Layer 11 of a small transformer language model trained on English Wikipedia (22 layers, counted from 0, width 96).
A neuron's activation on a vector x is SiLU(gate . x) times (in . x), where the dot is the dot product.

Input weights of the MLP neurons that the questions are about. A number n stands for (n - 500) times 0.0018.
n34 gate: 651,361,373,647,639,350,328,268,662,680,414,401,698,640,630,294,468,628,691,343,220,329,331,487,615,609,433,535,329,826,491,411,404,326,606,367,509,726,333,427,428,559,277,410,410,594,478,402,504,312,441,223,557,459,491,637,697,558,346,551,600,460,681,641,465,462,427,208,272,430,448,600,532,377,833,424,703,554,797,533,441,740,377,737,356,609,590,260,396,338,332,413,402,604,657,711
n35 gate: 336,379,632,322,455,414,568,676,483,576,495,401,567,531,656,455,694,751,386,312,513,464,513,522,231,470,509,474,577,412,242,451,474,264,535,696,570,594,430,363,446,322,551,612,352,325,225,309,513,422,528,731,666,523,589,309,559,420,735,541,257,630,568,272,465,458,545,720,791,736,604,626,656,589,460,572,483,733,273,244,415,757,247,535,639,369,653,342,685,590,762,532,642,522,801,364
n36 gate: 604,454,588,600,824,732,592,334,804,376,356,408,770,736,354,814,538,743,491,459,237,344,586,335,505,447,641,469,474,595,348,687,652,580,216,409,459,766,964,639,345,486,335,646,399,692,532,291,291,393,429,641,318,505,550,588,672,582,204,570,487,651,564,554,407,500,514,527,565,405,461,531,463,385,729,368,628,363,491,590,463,264,611,612,381,247,675,500,522,431,487,720,609,326,415,496
n83 gate: 509,342,647,783,607,509,472,598,395,808,514,416,210,468,293,454,654,413,164,267,388,341,606,654,670,446,625,473,362,461,340,713,782,539,440,615,561,598,505,331,588,562,789,411,720,570,606,648,644,286,554,644,446,352,251,320,348,834,670,600,541,533,669,349,365,289,817,439,595,524,628,446,615,417,439,244,446,612,424,364,243,341,599,664,767,554,688,298,513,696,594,318,578,491,409,317
n135 gate: 735,668,483,533,659,247,715,625,504,393,214,331,590,684,579,541,492,601,554,488,645,475,345,701,419,583,390,504,492,474,367,610,480,511,597,469,526,599,428,438,341,354,309,410,475,779,614,565,484,651,630,679,636,835,415,662,408,394,421,399,667,393,570,416,717,299,521,459,517,379,409,472,508,612,484,430,374,377,629,453,529,715,488,323,578,492,521,236,244,356,441,424,755,763,584,786
n227 gate: 667,949,557,864,360,595,491,361,757,542,172,707,289,285,509,463,795,754,376,570,545,444,174,448,694,273,747,613,460,699,386,467,445,422,213,540,500,580,354,469,514,586,500,533,274,505,426,584,411,486,442,505,477,629,481,372,428,383,287,423,714,613,547,330,455,518,633,336,462,443,213,281,534,224,538,364,613,345,600,710,547,258,756,670,636,732,372,453,365,430,482,543,537,307,313,477
n251 gate: 552,316,549,465,566,438,110,689,526,240,357,473,553,509,368,329,495,530,442,575,513,650,469,535,413,402,474,301,182,409,496,272,427,484,444,324,509,566,532,563,513,666,609,504,579,350,648,229,325,657,480,246,795,437,687,455,469,482,567,541,338,606,686,604,373,550,215,526,375,637,119,466,743,505,610,346,500,416,701,473,412,727,349,466,359,427,496,726,547,535,918,482,591,478,676,280
n34 in: 777,484,301,404,320,415,423,657,625,544,476,472,460,414,616,384,657,508,476,484,569,150,381,436,571,562,628,361,401,259,767,225,625,437,441,351,519,331,620,477,612,688,438,528,396,665,572,592,544,701,587,345,442,586,230,374,610,325,524,603,504,748,423,311,666,307,492,620,480,680,445,722,287,386,648,640,523,456,610,608,484,477,508,567,613,617,452,399,681,544,588,250,341,460,406,559
n35 in: 590,455,425,603,553,513,558,607,512,620,588,653,351,605,504,788,262,512,684,327,366,558,496,368,411,388,533,484,508,303,542,323,294,412,618,476,532,711,692,374,438,538,641,488,558,483,275,500,668,766,468,545,412,606,153,387,504,545,283,733,564,327,583,455,862,527,609,570,550,368,191,428,623,561,500,686,365,554,399,315,268,456,654,367,641,608,783,375,603,492,476,267,410,413,540,387
n36 in: 435,733,363,744,459,268,401,625,336,254,633,660,557,293,630,667,610,367,421,488,367,360,642,447,270,151,533,413,442,632,595,406,540,701,577,516,562,442,513,281,733,592,436,574,434,451,354,789,325,525,500,569,376,496,322,537,442,423,355,437,540,471,607,681,500,535,384,598,309,433,435,476,508,612,291,394,788,270,604,474,619,572,243,456,693,623,248,442,543,496,425,580,459,479,568,649
n83 in: 526,400,403,626,504,451,513,429,530,496,606,325,658,338,622,596,559,625,429,356,358,290,396,675,526,547,222,273,417,545,637,170,688,435,621,504,573,465,455,587,200,763,410,609,439,539,821,457,431,397,453,448,551,290,548,757,362,609,443,558,483,649,698,573,369,319,429,325,629,519,357,508,464,647,504,435,538,526,598,386,675,258,641,273,553,534,654,795,529,259,345,746,323,728,406,864
n135 in: 424,626,609,344,313,667,573,339,556,450,613,900,565,605,437,450,421,621,753,423,559,538,496,561,534,233,534,363,420,591,333,229,429,475,598,372,580,812,560,376,523,637,421,397,604,577,492,622,424,445,515,496,489,622,644,558,285,450,481,622,731,427,446,496,422,659,461,450,523,437,257,642,343,718,565,642,700,508,410,584,431,556,481,568,462,563,624,651,463,504,548,700,492,365,373,210
n227 in: 450,667,411,663,655,500,728,335,467,151,317,336,382,484,350,646,565,665,491,588,556,391,479,714,483,435,366,362,428,461,555,542,439,624,525,320,447,416,430,284,441,436,461,433,189,500,512,437,437,714,532,575,663,444,633,632,462,371,704,664,667,256,648,451,484,524,411,563,607,275,358,374,590,315,718,580,779,366,871,566,542,484,708,516,525,557,576,568,686,407,460,887,579,689,508,496
n251 in: 481,432,531,402,523,250,458,826,378,341,347,527,572,467,354,157,582,493,231,595,507,390,545,504,545,346,379,361,435,547,588,489,618,500,507,482,544,648,653,312,353,782,692,572,466,367,331,316,571,477,509,549,703,345,616,427,512,379,542,496,412,689,607,582,409,525,281,614,481,654,492,279,496,329,375,530,449,580,485,267,420,695,511,556,568,434,492,584,587,341,671,419,384,394,611,374

Each question shows a token from some text and the vector x that enters the MLP there. A number n stands for (n - 500) times 0.0026.

"-": 435,555,472,485,504,475,462,459,444,487,413,531,592,460,605,530,435,517,536,636,498,482,535,516,557,521,440,447,456,410,475,549,502,569,561,435,486,379,536,508,540,530,464,547,499,570,493,529,443,535,488,455,417,601,540,577,621,574,498,466,442,394,387,553,525,530,578,645,378,573,364,438,488,485,529,444,409,496,437,486,409,602,476,626,467,555,428,432,423,314,474,495,613,608,526,534
Which two neurons fire most, strongest first? n83, n35

"get": 520,444,519,437,558,398,467,419,486,398,389,472,505,378,468,352,477,501,593,689,514,408,406,451,384,381,470,377,636,584,528,576,522,541,569,522,488,406,419,471,470,610,510,510,473,391,650,592,524,562,413,465,555,478,425,420,563,610,365,525,504,544,450,555,549,530,522,423,704,583,419,437,453,496,614,492,509,372,457,431,607,538,544,505,556,510,663,388,516,556,526,548,483,452,310,500
Which neuron lights up most? n227

"|": 387,578,611,484,586,521,457,467,512,485,400,495,705,448,490,604,526,514,549,611,394,481,554,531,382,505,474,478,449,394,590,506,520,509,549,478,486,370,597,496,546,454,493,602,519,538,446,501,416,501,473,413,502,515,479,425,569,487,475,462,411,546,410,609,529,489,536,547,444,597,483,484,543,560,483,456,427,445,431,365,539,519,561,573,618,469,410,380,396,428,539,456,574,335,485,444
Which two neurons fire most, strongest first? n36, n83

" |": 442,515,557,514,450,477,523,463,469,427,458,416,595,446,469,506,520,429,507,537,469,499,529,399,514,660,491,506,578,423,497,562,534,473,490,541,487,456,572,547,490,362,373,529,438,511,468,515,476,537,426,515,560,494,482,610,538,556,548,450,401,505,404,541,432,513,382,554,326,601,538,592,516,622,409,496,442,540,519,492,694,454,501,549,523,593,423,431,496,467,562,504,503,388,503,459
Which two neurons fire most, strongest first? n227, n83

"bi": 475,484,556,522,634,544,637,532,371,393,551,679,560,473,478,452,510,480,485,603,564,360,454,520,380,505,437,425,551,576,501,458,510,632,393,650,488,458,446,430,512,506,586,326,409,440,418,494,419,511,381,400,569,466,468,549,419,646,457,550,528,497,590,553,525,432,424,624,447,539,544,523,504,432,592,560,427,508,565,388,477,534,419,544,535,497,543,496,613,463,446,521,544,510,544,569
Which neuron lights up most? n251

" 7": 490,416,551,404,502,420,513,507,661,504,475,570,470,470,493,444,556,472,523,494,378,462,645,416,520,501,505,411,607,376,518,460,447,511,488,562,487,318,532,466,524,545,402,345,449,434,500,513,512,454,483,466,583,533,369,526,582,505,483,515,405,479,555,497,380,525,632,578,448,648,586,557,537,526,490,603,585,602,452,397,422,531,537,682,432,545,559,452,599,508,554,621,533,480,519,468
Which neuron fires most, and how strongly? n227, at about 0.06

"East": 448,432,643,460,484,577,491,545,441,534,324,516,413,465,476,601,538,588,512,363,491,419,450,455,581,387,396,572,642,641,509,497,565,491,560,429,487,390,451,462,462,607,521,463,475,543,422,470,463,465,419,610,437,520,446,354,441,479,400,525,405,494,585,371,476,524,491,402,369,591,579,401,435,608,570,443,500,598,450,475,405,507,546,541,590,488,415,481,559,630,406,585,467,558,461,567
Which neuron fires most, and how strongly? n83, at about 0.15

"ys": 571,419,499,464,658,565,539,488,513,266,535,390,721,427,393,433,471,515,556,480,519,489,438,496,526,424,432,568,536,591,429,462,667,534,425,565,490,423,478,436,357,561,584,402,368,414,604,743,357,530,353,352,447,461,521,440,617,425,556,562,471,451,584,552,435,635,436,525,668,501,658,633,443,573,499,594,595,520,634,564,452,486,511,437,486,442,467,558,508,420,476,477,448,616,414,524
Which neuron lights up most? n35

"\n": 406,569,512,472,574,529,570,484,567,495,508,401,623,540,393,512,548,478,560,434,534,390,668,441,466,472,574,388,426,400,543,579,493,444,387,477,487,430,565,462,514,357,460,676,415,343,568,578,537,580,550,418,450,481,442,665,574,505,528,489,356,425,554,476,559,601,611,629,534,580,446,465,513,547,596,433,460,452,512,562,543,552,475,545,392,485,410,600,646,539,503,482,558,445,308,623
Which two neurons fire most, strongest first? n36, n135

"ster": 618,555,576,537,504,479,450,553,481,461,458,533,607,389,561,543,523,516,482,446,382,467,429,523,508,445,510,414,578,551,387,540,577,545,544,622,488,512,552,478,595,481,485,522,450,352,540,482,498,508,398,458,404,506,576,331,565,758,495,629,438,489,691,525,392,513,610,463,571,598,299,332,582,552,566,462,473,462,566,444,494,435,517,533,489,476,542,318,432,469,360,463,581,480,398,557
Which neuron lights up most? n83

" Luc": 567,541,551,492,597,526,631,539,526,473,560,516,629,412,510,326,550,456,476,560,537,579,512,554,422,519,562,496,463,498,503,449,636,561,537,349,488,495,454,382,608,527,419,459,478,500,488,535,546,438,394,488,511,554,477,396,492,560,464,636,538,490,503,512,516,609,502,629,581,478,604,472,554,483,590,572,502,417,564,488,482,438,498,533,516,372,425,472,649,514,575,575,277,558,333,512
Which neuron lights up most? n35

" 1990": 464,570,442,475,542,559,550,588,524,520,408,645,584,571,629,589,414,506,474,475,615,592,450,570,570,456,351,169,690,281,404,493,428,534,398,499,488,641,453,497,443,456,453,590,630,598,475,424,415,511,501,345,684,626,521,348,510,364,612,512,430,392,517,463,505,547,453,476,532,627,534,484,405,578,323,436,597,421,603,614,446,535,597,626,362,440,459,250,564,393,555,645,480,510,400,387
The three highest activations, in order: n135, n83, n251

" the": 427,481,505,422,473,416,365,417,583,417,591,501,601,419,600,552,507,537,435,436,521,526,504,430,423,364,546,449,390,639,547,575,547,430,454,525,486,457,460,549,539,566,509,512,402,364,474,551,504,435,452,521,352,577,528,454,425,550,453,582,550,521,611,488,495,560,492,442,375,595,503,504,485,470,560,453,577,480,522,498,584,483,426,580,549,426,518,343,454,519,463,534,515,504,465,466
Which neuron lights up most? n36

" on": 443,540,415,450,496,404,491,397,433,530,496,454,436,626,389,469,447,515,574,534,614,520,441,576,427,548,488,535,500,442,485,555,693,474,408,493,487,472,646,501,687,705,485,418,402,400,409,585,423,408,446,484,458,393,316,733,540,542,415,444,420,503,480,397,579,524,445,507,522,574,625,510,494,550,502,516,591,492,600,448,402,498,318,515,389,650,499,344,513,572,458,429,436,466,425,413
Which neuron fires most, and how strongly? n34, at about 0.16

"we": 435,569,527,403,488,452,425,570,475,496,522,441,455,604,526,353,507,533,568,577,471,363,444,533,403,397,412,413,512,433,397,529,677,549,424,517,489,458,441,441,480,525,575,349,467,485,580,621,446,523,372,564,622,466,511,534,530,649,482,376,516,493,478,568,442,456,631,676,545,590,555,526,393,481,546,355,418,485,349,403,529,395,435,568,619,351,629,411,632,524,533,520,383,549,546,557
Which neuron fires most, and how strongly? n83, at about 0.35

"ta": 482,586,696,520,617,541,401,441,426,450,478,486,613,411,442,556,532,541,456,485,565,440,361,496,421,505,512,465,492,594,468,424,587,572,450,537,488,480,542,444,529,486,568,431,323,433,586,553,512,549,393,403,589,593,419,495,522,493,587,412,495,488,219,495,579,451,641,540,379,520,444,435,476,481,604,518,527,609,476,472,382,513,428,487,688,430,618,331,438,518,341,518,377,616,482,519
Which neuron lights up most? n227

" Cur": 564,519,552,491,569,484,472,420,513,475,483,609,570,274,501,372,434,444,439,464,458,429,468,440,451,414,503,359,526,598,487,540,582,591,450,459,488,519,590,462,614,661,422,440,434,395,540,478,475,503,397,511,420,490,411,413,577,553,460,599,528,479,592,516,469,521,531,457,653,544,539,536,528,406,481,619,426,473,579,454,396,525,545,547,556,474,553,503,556,419,508,518,403,471,416,557
Which neuron fires most, and how strongly? n36, at about 0.24

" North": 548,510,532,429,481,456,413,581,420,535,390,479,397,371,451,514,530,546,520,182,470,430,397,418,509,443,474,560,585,543,540,537,578,492,523,364,487,393,466,494,525,585,515,378,495,610,433,578,433,494,428,570,471,524,348,372,546,492,428,610,405,464,519,367,487,528,510,344,416,590,598,482,379,515,467,484,547,599,537,455,496,546,581,514,493,502,563,473,567,583,353,566,408,554,462,525
Which two neurons fire most, strongest first? n34, n83

"l": 554,482,534,496,592,417,515,530,605,393,537,514,656,432,458,608,573,423,506,604,510,547,456,431,419,479,546,600,395,587,416,488,377,444,382,450,490,435,511,468,502,663,579,475,525,580,527,536,412,664,349,265,534,596,449,509,503,404,469,592,496,425,494,454,466,557,330,665,446,592,612,467,405,506,440,578,585,471,584,509,341,572,504,495,508,441,366,292,535,676,528,585,373,671,570,617
The three highest activations, in order: n34, n83, n251

"ling": 600,517,525,491,577,486,648,518,450,470,486,459,471,462,495,427,478,531,504,449,373,472,452,499,383,477,330,482,566,477,443,614,562,532,512,629,488,475,466,491,497,577,593,498,491,413,572,467,410,493,377,420,434,480,523,469,470,654,568,561,452,503,471,477,549,551,483,551,560,589,546,466,449,438,651,532,507,470,635,408,410,467,474,586,451,567,507,416,506,582,498,455,467,480,365,509
The three highest activations, in order: n83, n135, n34

",": 505,525,587,510,449,488,391,555,576,447,569,495,452,417,452,610,488,464,529,576,581,470,461,605,387,600,476,444,369,354,543,346,496,444,455,455,488,459,448,624,530,566,682,530,496,418,550,431,504,573,407,448,443,540,585,476,523,476,453,450,420,498,572,592,546,572,468,542,515,665,442,486,426,493,518,557,511,547,556,613,401,455,504,564,458,569,429,495,355,434,389,446,541,351,386,487
Which neuron lights up most? n251